Layer 3 of a small transformer language model trained on English Wikipedia (25 layers, counted from 0, width 64). Numbers have three digits each and are written without spaces.
In attention head 0, each number of a token's query is one row of weights dot the token's vector x plus its bias. The head spreads its attention over the tokens so far by the softmax of query dot key.

Query weights of the head. A number n stands for (n - 500) times 0.00091.
q0 (bias -0.069): 574408597622779345503643572491448666407448558456470232444549372604590704418740540454294575520221580661331552654286357495556390466481682547583403602529671305276414584741574518721388541394365471
q1 (bias 0.077): 491500400468506507637497517453592505417358380386422560599539748523358567496630373403464290402491445666683548517683582498370405707675522637362385521423482504354648510283437640335286425443583353
q2 (bias -0.115): 554479499575568439653560401360346609447640471599735425506671399492536609599451465675424554453508567261521463530243570363480552602267338304422698374374473465653513372680449516609553549510489531
q3 (bias 0.153): 430626463610451488419347405586565422502419347456380312405326256515463571363596532418366491581483627235545504486502345450461518440655620579644563491601421537579505349360694443615564486364601549
q4 (bias 0.129): 406431427637576561245360383511698413487654338405557715560437481391453570568491486517528330389521585454388445483608747688447528428738606484436412513685429518685644473349657645319439772648580663
q5 (bias 0.041): 510463475574725276611515543537599477555474461406459633486471624512503460502482388780508380517537535854455534470618742807493520851646470519462327541430468323582584608551406564252296350316253566
q6 (bias -0.119): 377345490534580579469585409526376539557553695549449414531595522464556360448401546487421513484533535602435506458441483581581529485449335365374622482448610528590419485614467635587444513475448497
q7 (bias 0.046): 418384582531738589486575282542482548366478468419540581513554551331548497461628489476343327482302642500663449696378491559483416475670538582381312596509552401601601518380514615376455763497512514
q8 (bias 0.117): 483669416475532497370392416477627467403574447481530381516452378409406744467677615266471408533378550224500467502481325489553453279454760564631570562616487510448456431448475515580596600494666494
q9 (bias -0.159): 464511583439421554673782553378464664431467673644515586573549647555521454576344414513394685527514446688302597508450343509648468580473358537491421634348482461425391677644354428557624401469280517
q10 (bias -0.090): 490458521473616612422489334632543469520401773600441532613569320537534391354316521328668673690557502402289475494618317340633555350499485384439758450442543487492503281598429414564634551514825606
q11 (bias -0.026): 531427430468450287451563565394489337483507638632691760552382493372487407673241440702744436449838397774347462621553672622540604581569397410501501319367507575608635592510443636425480453695172417
q12 (bias -0.008): 559457563472778396497676546469466470410654511279414336496496642386476529701546583417395788457308523640433535472275334459534433581452617615490290568518426380432482596540443497582569472471415476
q13 (bias 0.099): 413510362569323635470607288361569600394623421548460479453478677257574504477516550350506601416559400064655465562584473514435539216525681451370340606550413558669322548407686546495548552560608555
q14 (bias 0.170): 386795411659650399480412369662553488364488265351413241475473231401480731544728491444470348629329653439665547475385557557470560342585699522665531382705401367477504234430590622470419542483636455
q15 (bias 0.111): 649555557510577319575527608478770444295307422323546606596327541534393306488650510459405397530439383852287489429636445859413408899751558715558191545545499326301538576382647449407354350366228500
q16 (bias 0.144): 407699394622585521329308460625608473468524435395450315501351424327456731442588521260455395644399665305542552447345498545451765244440762523619524465654429578606575364405744491618659519462595538
q17 (bias -0.177): 550398535413452471687712471510286516549452609724712580417783589730559482503415419611423466412449365693576513437560437457472293537486288466465501496453515499396410579552367475419538406515445477
q18 (bias 0.143): 523394387577597393304479397464589500351645285377555556727424634363479519595634547651584364533393579597462516555497612521408308461726710585428303424610425236510538479562458757334548491616379549
q19 (bias 0.063): 470559571526399608405310575543611493724481502471252588371586606426466507245472575165486469550434545311621370306470486432559670316484527503370636554613502725589583386301523293559501567377695506
q20 (bias 0.084): 652488486414578426542455423606786537308396383475517532673457430557555440430467527473402619510520465813546527431631560613576480572819598613513360517561489401351513546391425493394666386411429468
q21 (bias -0.101): 592517571466163594521591532391498525491541540635393381580526519589500426449383489435666583521501422281498605312506394411432638368556435509539651612469501634699472577467378335551700535503652470
q22 (bias 0.101): 484566469330503509337481509440578466331489542540719555542359514412400585596504544485568285391405363307470336523539589554456414503417662648527493616637543353464459616443544642409636441509369551
q23 (bias -0.217): 548361554455616525786598419388247505533426761577435645349634567705631339610266395607503636542712387754451475538516502493637302721355134254376741563231506554533457564689318342556441401554366493
q24 (bias -0.029): 296532538545424474569409557502352533616493666502241399394541417530518427410501442515415626562641509027564501568410344553471685432370467477594811500449422766621528442681602372822443441550500511
q25 (bias 0.086): 487317291563478444456490582293593523573546299596596608581503635275422412689433490679528227396502518602353446542508564663364289744464513602592309629626508494522465608534539697394501473586377347
q26 (bias 0.060): 519454521453597483380502486495534438400367473463652536548469417591524409365491420651653219422460521471660408643550562562382428509583524473602631506486474424467567316295548686311548721461488582
q27 (bias 0.024): 367618654335643521355471610381514401357485616694754519667265296551443312487440479552674185387652472566285405714562355528554629512591502581766538511508574606380466604394580526304533591540523433
q28 (bias 0.162): 460567387586418460401263479609595370516518431344425475477418531430457571415578617377568614524449517238728441593522486367523731432517709610630425410551492581600673530288675588439466557475588470
q29 (bias 0.059): 414472486560235521462560655373603484459470419520533751414466750344537400450463618469553671417483374715252677400603561743505492652508565564501257494535644405449540630571465576376528380510158473
q30 (bias -0.007): 371444451471438605649509668395686437407526532607636529531233465523363506615458462445506463410560406471662374668489400505563585430403508416403467391436560682531657654325493403572545516612472507
q31 (bias -0.124): 520650553387493627469484502512368482448565821688393250492585239683495513376510497187434720622502574120551440469544392268673562455413364471490739546400475644408630289475372343653529567487883479

Each question shows a short text with each token's key, already scaled and adjusted for position as the last token sees it. A number n stands for (n - 500) times 0.0025.

Then comes the last token's vector x. A number n stands for (n - 500) times 0.0099.

0 "u": 699233743292111141736174293864859487513195130266184778097335253841293864855115277648241156731937
1 "ated": 681233759300112123737166299857886481516197134245192766091350262840274860851101249620234166713952
2 " in": 691228759287109134744156282855886504525198145238185768103331258826267862847090259624234159713959
3 " 2003": 705203784272107092738185316864874486553220125226183814102301261854305860834128258644212143720944
4 ",": 700216786294114125741182300848875477530173152225196793093339263826273858850103263624220123708950
5 " with": 695231762302106127726176303847880458536194147247205771095348266838283840849092262632239156690955
6 " a": 674239763281099105728143284858891498499178123242179803084358251851264861850097277646233158713961
7 " do": 724220751282108107737193304859892460533193141243168794116321266845283843816105287629226153707942
8 "ctor": 684201793288107077741172318870885478538211135220189801097313248854311841837119262647214155711947
x: 461711732520501469459488499485510492399503565594494440474053206611506532493543486487439499551465568493291563496546265551439508507558674586853467483464438492512551493574546519549372491453454468
To which token does the last token give the most attention? 5 " with"

0 "g": 691231740303112122734169301845865483504189135249186773094342247840281849854101279656249147725952
1 "th": 687218783263107083746168300864887476502187118207166815082346245856260866837097256625210144717968
2 " is": 713221756308124132723178313842873485556182147264201771104327265818280828840126267627245162729931
3 " long": 701220748282102092729178309848893459529188136239164812097341270838275849825098276632229169708952
4 "er": 681207788278109089746163293868888490490185133215168821083329254836285872851115276640200138718953
5 " and": 691217775302112134714168299840875474513163147243190795094349270834288849842099282640232143698949
6 " the": 672225770291105101717143297850887505517179132233187820090345272843272854839105272644223154705957
7 " band": 716194774303107115729194322865873460551196155249191792115303279844319826814120289656216154698924
8 " is": 725211759318128127716181323841875474560182161274213768110320275809284819835129275637241167716925
x: 442682754554527495469493498495520425428387592414438403485062205614493521482558498492439439563525505524269571544501308515477484484566695634804474485479458516540541514501534588568385477525541503
To which token does the last token give the most attention? 8 " is"

0 "45": 676221723309127146731176304838865502496194134261190763106339267834296842854108291672255156724933
1 " met": 699226756291117129736201293843875457526191131243172778096340262841272843836090273626236154714952
2 "ers": 704207790279119110731185305866861499524184131241184803101321254843304849847126276651218148732938
3 " high": 703215755276102113732172297858878486532188120250172804094333270834274862846113262632218175703951
4 ".": 707218769283130130721180320837874515531180167251192780125283269812319836810126294670230146711936
5 " T": 710209787273111083746196291870875468529202123221190810086336246860279852850102274649209146697957
6 "y": 698219795268114109743185296872884464483177132229177809087342255858279863835099285638197136706956
7 "p": 692224787267103106742175310865874493516183147229177787099320240844270852823097271634219156716954
8 "ical": 656232778285112133700157300861859514490162126257183806095336280835301862842118271652222168702946
x: 402662774513541468478525522508521469425470615432513439459048252614443519491554488448429521519519542527368578533517293486449467512510693639883465514539400520465530470564546530514449430444517450
Which two tokens does the last token look at most, in order? 4 ".", 0 "45"

0 "fe": 695224741298114133726166307854866505520189134263184776108320253842301850848116276668244156735936
1 "no": 681235795252108129743156276874890510518183122227164810090310237846275877833115274627206143721949
2 "qui": 699242769276110131741168292863886481526185134249164791098307269840287851815104276634214159712944
3 "ne": 691219809251103118744153290885887498525171122229166815089321233852284870831115267627202151715948
4 " against": 698220763313112140734160299856878476537205151250210762102340267835289851847096255639232168683953
5 " P": 717220782273108094753194294875871482538215131236188789090307247839295845833109272655210158718946
6 ".": 708228766279132121722182322845875510541189164255197776128289270817327832806127287674231155709935
7 " vi": 693240741297124130731184295849885466510211145258190759108340264832291844831088282648250180694951
8 "va": 675248780285107113739162291864878484523192150238173791093309246837296853840121270652211160689943
x: 492648737528496450463422465473576447445451573541529469491074171563514531494485557445421542533480537504303585528515283532430492495523709608881467537446423447550525499569514542560464448488477520
To which token does the last token give the most attention? 6 "."

0 "G": 695236721298124135725196315855846492507202123276193769110336271847313833834120290683247164735927
1 "e": 688227785257113114745165287882880510513189106230174807087341242853285879838124261625205150740950
2 "ography": 695226770284110140699189318860835491530191129267182790117311260852336841827128281665241169725922
3 "==": 670234758305124151689146323848856529518175143287205761117305290826331833815141283675247165728928
4 "\n": 696223750325132103718166342832872481533208172254240744108341275829303812833116276660259161716940
5 "The": 660238761287117105703148302862867509531188127252190820097335299850305837817117276672230166708945
6 " mo": 709258728294100135716171289850870456547199151261169776116317277824288840814090284637242175684952
7 "ist": 686221769289104077736172315868865482525200141224185797095330265837287850845109251650218156706954
8 " for": 694229746301109139718157298863887475518195154268197767111340288826300845832090277644235184685948
x: 445615737493549489443461515485519475370453595456437442446064225602502508488551507492456533510491517499295578554566324515487464521508701639891415478554471532489526482520551584512359479470544543
Which two tokens does the last token look at most, in order? 4 "\n", 3 "=="

0 "io": 697235735300117144716171300858847498515190126278190769098325266842309845846120280676245163727939
1 " was": 714234740318120130718175322851868479560190151277207765107336280823295827829128261640244165726928
2 " award": 700203752298116109729183334868872491558223145256196772128300280837320829820125256653232164722932
3 "ed": 704227770306108108743181310863891450531192158245208776087357265838261854853094255616222142706956
4 " a": 685240755287100119724141289856884497508176129257184794090351257841268857846102278650236164708954
5 " ": 703203767269107083761165289861901498516186129216173795087329247834261862842103270651213148706956
6 "s": 693208813269110082747176292863896487501168138208175810081335225857251861859099271637203117727967
7 "ch": 699211788257105061751179306874896465494201131202157819095321244854280864821106276640199154707956
8 "ol": 691208790275103105723170304872873492530173137235171828097309262839304858834122284644203139712945
x: 489712783538531455484518525421539456404427576514534448457043236625550550456528503466409487517475561488293582503541320474454495482523702572849499501532434465506511418574510539515475496462494486
To which token does the last token give the most attention? 1 " was"

0 "ev": 715227719327129132719208332832844460523197158277207759111352270828313826838127287661263158727926
1 "ation": 685211783282123105724173312870871512514211114243193784105323251842313857844130252640226172740937
2 ".": 702230764284133131720185318837868514536190163251194778126294270813323834808124288661241152720932
3 "\n": 689226752321138102721176338828874483527206168246240750106354266831301813838112274654265157721942
4 "\n": 686229747325138092717175343830876476529215170247244747106361271836304807835111273657269165722943
5 "==": 654243749316134129678151332844861517515194147286215758116326298836340816813135284682265175737931
6 "F": 705229771281112082722186318876878465535225136244193809098319295850309842802111276652211163713949
7 "lo": 672260770280112107725163293862869484500188142227170800103327264850282854824103275643222145698952
8 "ra": 665252786282102127716146289876872473497172147247176812087336254850304863841113277653210150686947
x: 496672752508502432485450523504566477408443636494543428464069218586489528480495499495396548522478558514341557513504303488478486519522712582897412550497395448547519462531556555481491441482467499
To which token does the last token give the most attention? 5 "=="

0 "io": 697235735300117144716171300858847498515190126278190769098325266842309845846120280676245163727939
1 " is": 716228750305123139720173312850868489565184141276202765105324269822287826838131260634244174729928
2 " a": 682244751283102121725144283856881503513177121258177795088348253842269857848105277651237169717955
3 " Da": 695223764292098100736164288873876470530216130232182800094317242855302858850110269655212163692952
4 "ta": 690234789269099120742170280875887478504191129246167798081319246864282872847108285645202156712947
5 " A": 688237767272106109734164275871873492513185111246181808081334255843286861845109283663211151707957
6 "cc": 704236766254118086743187314871876506523206111243167785113301256844286850809136265645210166734942
7 "es": 699223798269118115737174297871875510531180132242189786101323244855281858842121266643208148722947
8 "s": 703216809257107096748174289875886492517165129222174807083326226853259862852108265639198131725961
x: 440742800540503419427476509467525489399401604489501404463110259642512576517526557450430495543451540524307591501458294503455502508518661569862498499490415499549525525527513561519433454523463483
Which token does the last token look at most, and with what share of its attention? 1 " is", with about 30%

0 "N": 686230734295123146731185304861859492508196121271194773105340269847311841843114284670245157733933
1 ").": 692234758297137128714183321832867511545192153249202772126315271819322825809115289660258151725936
2 " As": 686220783288120118733182290868859493549204133242199793093333259843293840852108268639234154722944
3 " part": 690214762286116097730177317858869499570224140240189782112325265828302829831120249632244192718935
4 " of": 677226762300115136716157289853874492520198145250195779101343270817291855849098264623243173707950
5 " the": 662235769289108094713140297852885508516189129233189818092354280847280848834104267645230165706957
6 " W": 736215777280107067737216321872864443557219139234194815101322265856311830817117275655207148709943
7 "W": 719213786271118086739202324881879463552213132239195809110304277858317838802122275663195151699942
8 "A": 669234790268125126732161280876885502491177116245189809088332282851291861823105292671198142692958
x: 486658744557503446437512513512535462373459633466450409418076205598552499507518528512427550478460515518328593522512316473466523446482668600879476531562420490511462470572594582539483454435466544
To which token does the last token give the most attention? 1 ")."

0 "al": 692229738305120131722172306847855483503186133267189778102340272837296841849107284661254154726940
1 " ": 697212766262103090763164281865897502516187115213165798080337243845259867845098260640219149721959
2 "low": 684210776270114090758174294872903474516205134220164812085341271854262870839101259615199161711959
3 "land": 687196800273117106744173298871884476512205130221181811093332260865291866847119269632197149694952
4 "s": 703210818259103097749174288870885489507165130209172811079329225854251867855101262622202120729963
5 " to": 708234763305119147729174296837877468518183160250199761111349264836260843834086271617238153688956
6 " the": 676226771287107102720143297852887507517180130236187818092347275847274854836105269644222157705959
7 " south": 702202764293122102752181295848884465540221144222189782097334265834264847844105260624222163686957
8 ".": 712216771290135116718183330834875507535191178251202774129282276813326826804128297675231149706934
x: 440705804487581434418440495560481439428399602488440432493100212591561497480509525475460468612487553505249543533525400491495523505541675575866477473562472510536486426575507516580440469455467538
Which token does the last token look at most, and with what share of its attention? 8 ".", with about 30%

0 "te": 698219738282111132735170297863866500498187120262173786099336262845290863852109283661236163734937
1 "ction": 681201802264109090745167313873884518533208104216178793099311238869296858832127243632208157734946
2 " me": 702220761271113125730173292855877500532189117242162791112313245843293847827106278647240166721943
3 "as": 675220802262110119748170281866885509517179130219176800084324239853274877853109262635213128718959
4 "ure": 693213802260110113750172292880889504507189129231171805092322258856284871833111265630202151723944
5 "s": 705214819255103100750173287872888491512162131213172812080329224853253868853100259621202123727965
6 " by": 698207767302106134731163300854879478544190155242204772100340260832288844846093265635239157695949
7 " pre": 685216759268110108719159303859879520535194122243170784115311252835294842822109264650245184716947
8 "g": 685229804270096065749160295864897465512185138191172815076337228852252866841090255619205129701980
x: 446693747522514424419476503467533531397412604535541450512102162627544553488496528465452509538481535527319592526512290507416528488488690597867471478496413479529552488553534484508440473531437504
To which token does the last token give the most attention? 6 " by"

0 "ib": 693246744297119132721197304841851470510192126258183781100345261845297840839106278642252150734946
1 "d": 706225785268101108758189290871890454514191137213173801083338239849261869849092259603209131716963
2 "ó": 682237784272106120741163284873868490518201113214168805098313243846290876839115252624208140701954
3 ",": 702224780292117136738183298847869480534172152233196790096339262821277856846107262621227131711947
4 " which": 703225771298121125700179323843860490549191147254194793122318280837321826806124277644241163717930
5 " is": 713223759314131126717183316840874479557188155268209769107329273814284821836126270628249167727927
6 " end": 715202758297114096729192320845885467554222162226183782126309273834294832808095272628239168703950
7 "em": 672214800275115101728171307860865509516176148214175808100314258834294846817123277638217135717943
8 "ic": 666227798280107096716165316862871502503172145230191814091331259836283867839113253639213139711957
x: 399690804491555418437498534509521471407475593452524448484089203632503539526531490426450516523508592521361571537515318497442497529527639620866469490524377502467553461586559491498449451491481415
Which two tokens does the last token look at most, in order? 5 " is", 4 " which"

0 " ": 694218717310123122733181305837874494498183143262191769100351257833284842861104293681257154725942
1 "der": 678194780272113072759176295874903474501201119197170814079358236853262874867104249615205142725967
2 "iv": 678223772271116072746194304859892484495190113212162809089332248852281868842113265645213120734966
3 "ative": 645217780294131099728164304851883515501201121221197787098345256843288856858116245635223159710966
4 "s": 691208811264110087750177287864894493499167130205171812078338223857251865861097267631206118734969
5 " of": 678216761298116143721158284851879502512184143251189782101338263817288862854100271632234166708951
6 " se": 685212746272113099731152286862897507503197120235159795106327253835290862834105279653234183709951
7 "le": 668217785260110112738144280879905502482176132233156823090324255846292875835106286652198159708952
8 "n": 689203812263104083758153289882911477506179136199177816081335234847260870845102260615191134704972
x: 515712744528502456418481490457536519375394602512524417471085209648515549469522539534445520558472561486294596546525268487471524466482670589851464485498426479536521507536532526474410510490467482
Which token does the last token look at most, and with what share of its attention? 0 " ", with about 40%

0 "e": 702225736298122135726178305854858499509192131268192775103339261838308854846120281667245159734936
1 ".": 699228768278129125728181312842874519533190153243188780121296264823318840813122283661233149723938
2 "\n": 690224755315134103726174333831876488528202161243232752104350261834298819841112272654258153723945
3 "\n": 686226750319135095722173337832878482528210164244237751103357265837301813839110271657263160724945
4 "W": 708225777275113080733198323882881455552223131235193810105323278869317834804112266653209158711946
5 "hen": 670228782290120130727165292866877482554198151229197798097335267840296848836103268629230153696946
6 " 5": 711211770273118093743186296869885470534222125232187798090337255840282863836110271635224165711946
7 "-": 650217762275115114737154294857877533499173124221190786091351251845271861838098269664238144709956
8 "ch": 695223782254107064747182307879891463502205125206161817095333246857286861819103272635206163710954
x: 475707734538506419377489481443511511413448600561490439499113234663500550480505545507404506574490516479300579535513312534364543511532692634866427483520454470521522461568527483522479448500460490
To which token does the last token give the most attention? 3 "\n"

0 "1": 690215734295119137732175303855866505507187123260183777102327257839301854856112283678241153731937
1 "}": 680218777281107108739172314855876499532194119225189785090322239851287852844114256649224145722951
2 " trans": 671229750286106107719164301847864523532179117240168798098325258825286848835115268650243160732947
3 "ition": 678200799275121098741177316869891520524199132222197790098317261849283849829118259634213142738952
4 ".": 706221771278127128722176317843874516535180162248189784122285267815316839809123289667228148712938
5 " The": 673225769280111106711160299863862507533182121249185829093332277840306841834116276667222164710945
6 " ": 699211767261110088759168285866895504521186120218172798086332248834264863840103269649216155709954
7 "wa": 704224791279114117753182289873897446546198158239187808086331257850269869840109271619193150678952
8 "vel": 688216771284108118734175303872879488541177138254172796096313274832294843815118283636218160714931
x: 474709720528516496478495506460552464416450597522497450458023240635517543473540510431428506499540535496273578540539317526480485468516678637853478449458445462495510441533514585584445486503460451
Which token does the last token look at most, and with what share of its attention? 4 ".", with about 20%

0 "D": 693228730297123138722191311858850492506198125279192772108333278848318833835113295683250168733926
1 "E": 678227780245117116735165287889889514496191088237166808096318269862304868809113279661202154725954
2 "I": 690235800243119140734180288886870508521187102250179812099312264860305866811126276657193147717942
3 "M": 709224784247115123743200294886873479518196107245179806094320262855308864818116283657199152712945
4 ".": 709236765266128142723184315853864518544181152261192778129289268814327839803131286666227159709928
5 "\n": 697228753314136111721175339835872486534197166255242748110348265827304814834119275658256161710938
6 "\n": 693229749320136098717173343835875476533207170254245747108356270834306808833114274661262166713941
7 "In": 683247763290127121726166299868879497541210158258202785109318307844295836810099279660228161707950
8 " general": 670214760299122112701152320875871498550214133259197785116327288828323831821127246641238198708929
x: 473659772504490509472476507534522483437466556428487445499043293550495478468560506481443468495506561534290567540540257549431474517515661713857439490499404511480573504540571541551397496462497419
Which token does the last token look at most, and with what share of its attention? 6 "\n", with about 30%

0 "d": 711233723312117142725195315848854453509200158272199760110340267834298834845106288654252155712935
1 "or": 665214788272095112739140288884877506496193126218158809091318253859291872844098260634204153718951
2 ".": 708231766280128133718180320841864513539191164253193777129286273813325833803127287661238154715930
3 "\n": 693226754320136104719174340828872483529205171248241748108349267829301812836115275654264157717941
4 "\n": 688229747325137094715174345829874476530214172249245746106358272834305806834112274658269164720942
5 "==": 654243748316134130676150333843860518515193148288216756117324300835341815812136285684266176735930
6 "G": 701227778276116076725190316877875467510216124228182809102317289867304841799110275661204148711951
7 "e": 695231789277120102723163302878875488518197140239193805094338261840294862825125272626215156722944
8 "ography": 696229772299117131680191331854829476534198150274198785125312274846348827819128290669251174711917
x: 402710771537547462467479531535509518431487610458471377469058283610488527503540481457398486555526548543307541448522364543436471577583718584852453494497398494488580479541520531541463420434426477
Which token does the last token look at most, and with what share of its attention? 5 "==", with about 20%

0 "cle": 703225741302118143726196314849857476504190142271188770108337270838305842840110292652252166729927
1 "o": 690233791265095125729159288867864494511172120233164823084326236850281883840114270635211136719954
2 "ph": 687224779270097105725178305858857489518169117224164812093326240850290852836109267644225144720947
3 "ill": 694203777262111103744192303874866481514190125225162818095330261847300865832109275641216149718947
4 "ic": 666229795265099106728163305872868512503169124230178816086331249844283876842113249637208141724957
5 " attack": 733200760309120115740206329853876457561221172247204772122316275833303840820117269629231164690930
6 " ": 709205764273112101755171292854892499518173139225179794093331247823263860843106277647220147699952
7 "t": 709197805277102078762181302879900473523186155208183806088323233839263867853105257625190144703952
8 "ar": 692213781296110119747170292868884470516181161240188804082331263822284864853110280634207146692947
x: 506700763519521429486489500437532440395469576529501446441071200614518543477531519463439552506468548477337587528549326481449513490527695615868468497459447448501529450561561529535351474490532511
To which token does the last token give the most attention? 5 " attack"

0 "ant": 693231735317121112717185318842857464497203138263202771099366275847305837850103277663257169718942
1 " women": 698220773292109108726169303864871474538206121244185799099325256854301849847121259649223160712945
2 " and": 689222770301111126716169299844875471510175139242190788095358273842292847843096273639236150706949
3 " women": 698217778296112105722174307862870467540208129245189802104322258849307845844126265650221161701941
4 " of": 686216762300110138721154287858877491514192141251191777099336267820288862854097264629233166708951
5 " re": 698208756286108096737163305865890508524198133240175777107321260832293843824107268649234177726938
6 "p": 688217790272098083745171310863887485506193147217173789094326239854266853829088265636218152723963
7 "ro": 671227799271112108738150284867893507513173144221169807090313249840269867832115265635200130702958
8 "duc": 704227768286103104722186320848878470533188165243169798114299274832298846815111278640223144708943
x: 384654792518544440463456491476550477441450602494515438478074224631537533476545521403417479573506538518263560553549380523446476510508697621859506469484436455471579449574514527560463497477445474
Which token does the last token look at most, and with what share of its attention? 0 "ant", with about 20%

0 " to": 699236715336127140714183314827860464501201163282206745115355277837292825848097293665270164714939
1 " the": 665233758293109093719146297848888502510193121233185811090361275859274850841100267646234158719962
2 " se": 684218737278112091731154288862894498504213112236159789105333257844290856834100276653241185718952
3 "le": 665220781261109101740145280880906496481190123228153820087328257855292873836102283653202160717954
4 "n": 685206809263103071762154289884914471505193128194173814079340235855260870846098256614193136712974
5 "ium": 692192795277119115729178299870876500515199129235186798097309264842306871844131277645205148710938
6 " at": 709221747310104119737165307856878485555208165256209760108326265818289841847105258644233174693944
7 "om": 690194793269102076726167305874871492520177119217159832086317255853299855832116273662205144718947
8 ",": 714211782307124120734186313840874466533173172239209785102335274815282845845108272639222128694948
x: 424683832529526427452456532551522449411391602441434413478104227619569501460537513445446463551435561543332579503502391475495526486528668627851509510524460505530535469533545536533325450490509533
To which token does the last token give the most attention? 0 " to"

0 " University": 702229722318120150710187330848823486531218155292209761121319280833338825838137292680260174731915
1 ".": 706234757285125133716176322844864512541191160260194774127290275819328831807128287669238156719931
2 " She": 725235746296113115717207318864841440555205137272187814105321274838338824825134293668228162713919
3 " con": 681240732294125145726165301852864530538199146268186754131310267813305838827119276658255184717926
4 "duc": 699241749290111111717193323848868470542196161256173789120304279830309836812116282646236155717935
5 "t": 714210800272098081761177303892893467536197150216185801088321240841270863848106248621193156706946
6 "s": 706219813267108103739177296869878482515163145223183807086331232845258857851104269627210126721957
7 " research": 709223768298120125697204333845848478548199151273194791128307292832321828817136279645238169710921
8 " at": 713229741318104136725164315852866482565203180272219755115323274804295833840112262643240183684934
x: 450605740487557491431453528478531398415421537432490452491068149592559516505537547481455516501507518485283589529555318526517486510531702628849442451527470520498513523539525564549342499498531570
Which token does the last token look at most, and with what share of its attention? 0 " University", with about 30%

0 " Z": 702231716305128129724202312847847472525202124273198771108352261845311831850119286673259161732933
1 "i": 688248773265110107756180281871887474515191115221169812076352239853256889842110255614203127731966
2 "ka": 702238790277101122754184291874865460541196129231185802085332231867276870854119254628199145696947
3 " has": 718240743307124131706194332839863470556187140284209762117337275833297813822128268641253176726930
4 " include": 692220744326123143719178331834866486550200164267214749120321281825293818830120263642254170709929
5 "d": 714219784285100090752192300865900427511196165213181799085339247845259860848088269608206131699967
6 " the": 670228768292103105715139297851886505517177134236187819091348275844273853836104272643224157703958
7 " ": 702204767271109086758168289857899498516186131215174795087329249832259862840102274648216148706956
8 "e": 691209799277117094736162295868893500502185138222182814087329245843276874838123278633199136724955
x: 510728785556488444452503504443511448395386660465494440458073228631505555502529493502459478510512549485311592566523323453465513472526700578838456517531433472525543442557497511482495486482467475
Which two tokens does the last token look at most, in order? 4 " include", 3 " has"

0 "ological": 678238724311122161681168316845811514505199138305186773124309298828337827826142298681260205722905
1 " ": 704207763263105102756160284861889510515179123224165796086321249833261865840110271650214154711952
2 "s": 697210809264108098745173286863884496503162132215169809080326224853250862859106270634205123732965
3 "y": 701215796266107115740177294872879469479173134232168813085328255857278865833104285640193137708956
4 "mp": 704230783254101096743172310865873496545189142228166806098295252825272860811130257626205149720955
5 "t": 717201808266093091761171299889891478531185150215177806086306236837263870847113251619184152702946
6 "om": 699199792267101114719165305870853504529158128236162829093302256833298855827131280654206149709935
7 "s": 713213817264106118738172294866872492515150147229179808086315230837253861849112273628202125716955
8 " after": 728224755313112153716170318847879466554193185272213763125312292817303837811108277638230170672934
x: 451624763508569489448446515510476451411433598428433417440103168601553490487553504486466513552496537476276559564530380529497462497512709666859426459532481532488540455539559556554386462468492588
To which token does the last token give the most attention? 8 " after"

0 "ative": 683232735321127132710169319842848494509210140271206757111334284832308830845115268654259177723938
1 "s": 697215809265104098744166289870881491510179125212172806078331234861255861850098256621214128740962
2 "==": 667230762306125140692145321846860527514183141276203763113307289833326833818135278671249162733934
3 "\n": 693222752324132099718164339832873483530209168250237747105341273833301813835113273659260159720943
4 "M": 701221783270118094730195301877879458513217124237183806088323277861309850814103288660214151718953
5 "an": 668225790281110085734154302883874496525192130219192818083343254854293865848122251645212148710949
6 "y": 705226792274108110733176302879876453493185137238181806088339267858287857825098279634202146705952
7 " ": 709215760271109101749165293864885496529184134232181789093327258824269856833108271645222160701946
8 "der": 700196788276109084745168306886889461524196133217184811085339253835272869854112247610201153703955
x: 497713755548464437456532524453526495411451586471513427486051259659473539473553509472415486540501571510314593557540290482441548496502663663841447472503427464495533475550515507502392512472460471
To which token does the last token give the most attention? 3 "\n"

0 "n": 699221745294111124742169301861875478502185130249185782099345253843285854854103276651236148724949
1 "ite": 690210781272106116740171298881891489501183116245179798084338263854282876841106268636210153720949
2 ",": 706213781299115129739182302844874476529172157231197788096337264821275855850104266628223126707949
3 " and": 686220775298110128716168297844876473507170142238189795093357270842291850844096276638234145701950
4 " are": 701215757317126131711171317838875486538186153264205765109337278822289829837120268630250177716932
5 " the": 666222772296110094715144296845889506509184135228188818090348273843273852840102274644227154706960
6 "n": 685204812273105071754154293877912468504193139195180813080337240850259864843098262613197133710972
7 " tr": 711211759277112082727187309852878477556201137223172801121310251835293842821110270643234161696950
8 "e": 695206804278121092736165297864892499500185142223185813089327247837277872837123279633201136721953
x: 515726783554502439447502506456508450392391666456492432462082229628506559494531490499464477515513553489310591570527319448467513463533703572841459511525422467525540437553497515492487492481472477
Which token does the last token look at most, and with what share of its attention? 4 " are", with about 30%

0 "A": 684239727301120144722170301857860494498191122280194767101339279849305841844106291687245162721939
1 "R": 693212796262101094752167293894889488526204099216178808086320249878284875836106247644189135721966
2 "N": 688211799251105113752166286900893490526189099226172815085317261861294870826110260642186136719960
3 ").": 700233759289132128716181322841867510552190148255201771128305272818327826806120287665249154718934
4 " As": 690216789286117119734181290873860493551201133243201794094329260842293843852110268642226152716944
5 " part": 693214762285116098730176319862869498573223141244192780114322267827305828828122249636240195714933
6 " of": 681226762299115138715155290856873492523194146255197777102341271816293855849099265627240174703949
7 " the": 665235769288108096712140299854884507519187131237192818093353281846281848832105268646228166702957
8 " W": 739214779279105067736213322874865441558217141234195815101319266856311831816117275656204148704943
x: 444683815526534478386518529492522406388464579507507406495078234637621532461521492504424464502463512495274573478505365505483542425568657586846408482529469493531469466539526578510457493517456594
To which token does the last token give the most attention? 3 ")."

0 "or": 699226744295105136729160302865855492508192137261175782106318268846301851844102277660236161723939
1 "io": 679228793265112130730158280873863516514188105231174801085314249851287875836123260638211144722952
2 " ": 705214769255103104761164281870890505526180115220166798085328242835263869842105260637215153712954
3 "app": 699216767262114091744190319866888489533197131232170792103318268843294848809112262636219170719945
4 "li": 684222782254119124753162270873898508503169133225149815094303257828276878835113281636198139704954
5 "ed": 706226780294109119745182306863889462532176156244205783087351257831258860853099256611214139700956
6 " for": 698221760293106137729160295862891479515188149254194774106340274831290853839090270634229169688953
7 " and": 695216778297111125713167302846878469512166148242194795096355274841295846839098277643229146691951
8 " won": 715222748325118111729185341851884454570212171260226757121333283836285825828111251635240152690944
x: 421615728488507514419447516493524428406460570451475451476057170619507512492585485466444473541535549507260563554531289523536546492530659604842435473445463532478565530527594584545418509487489537
To which token does the last token give the most attention? 8 " won"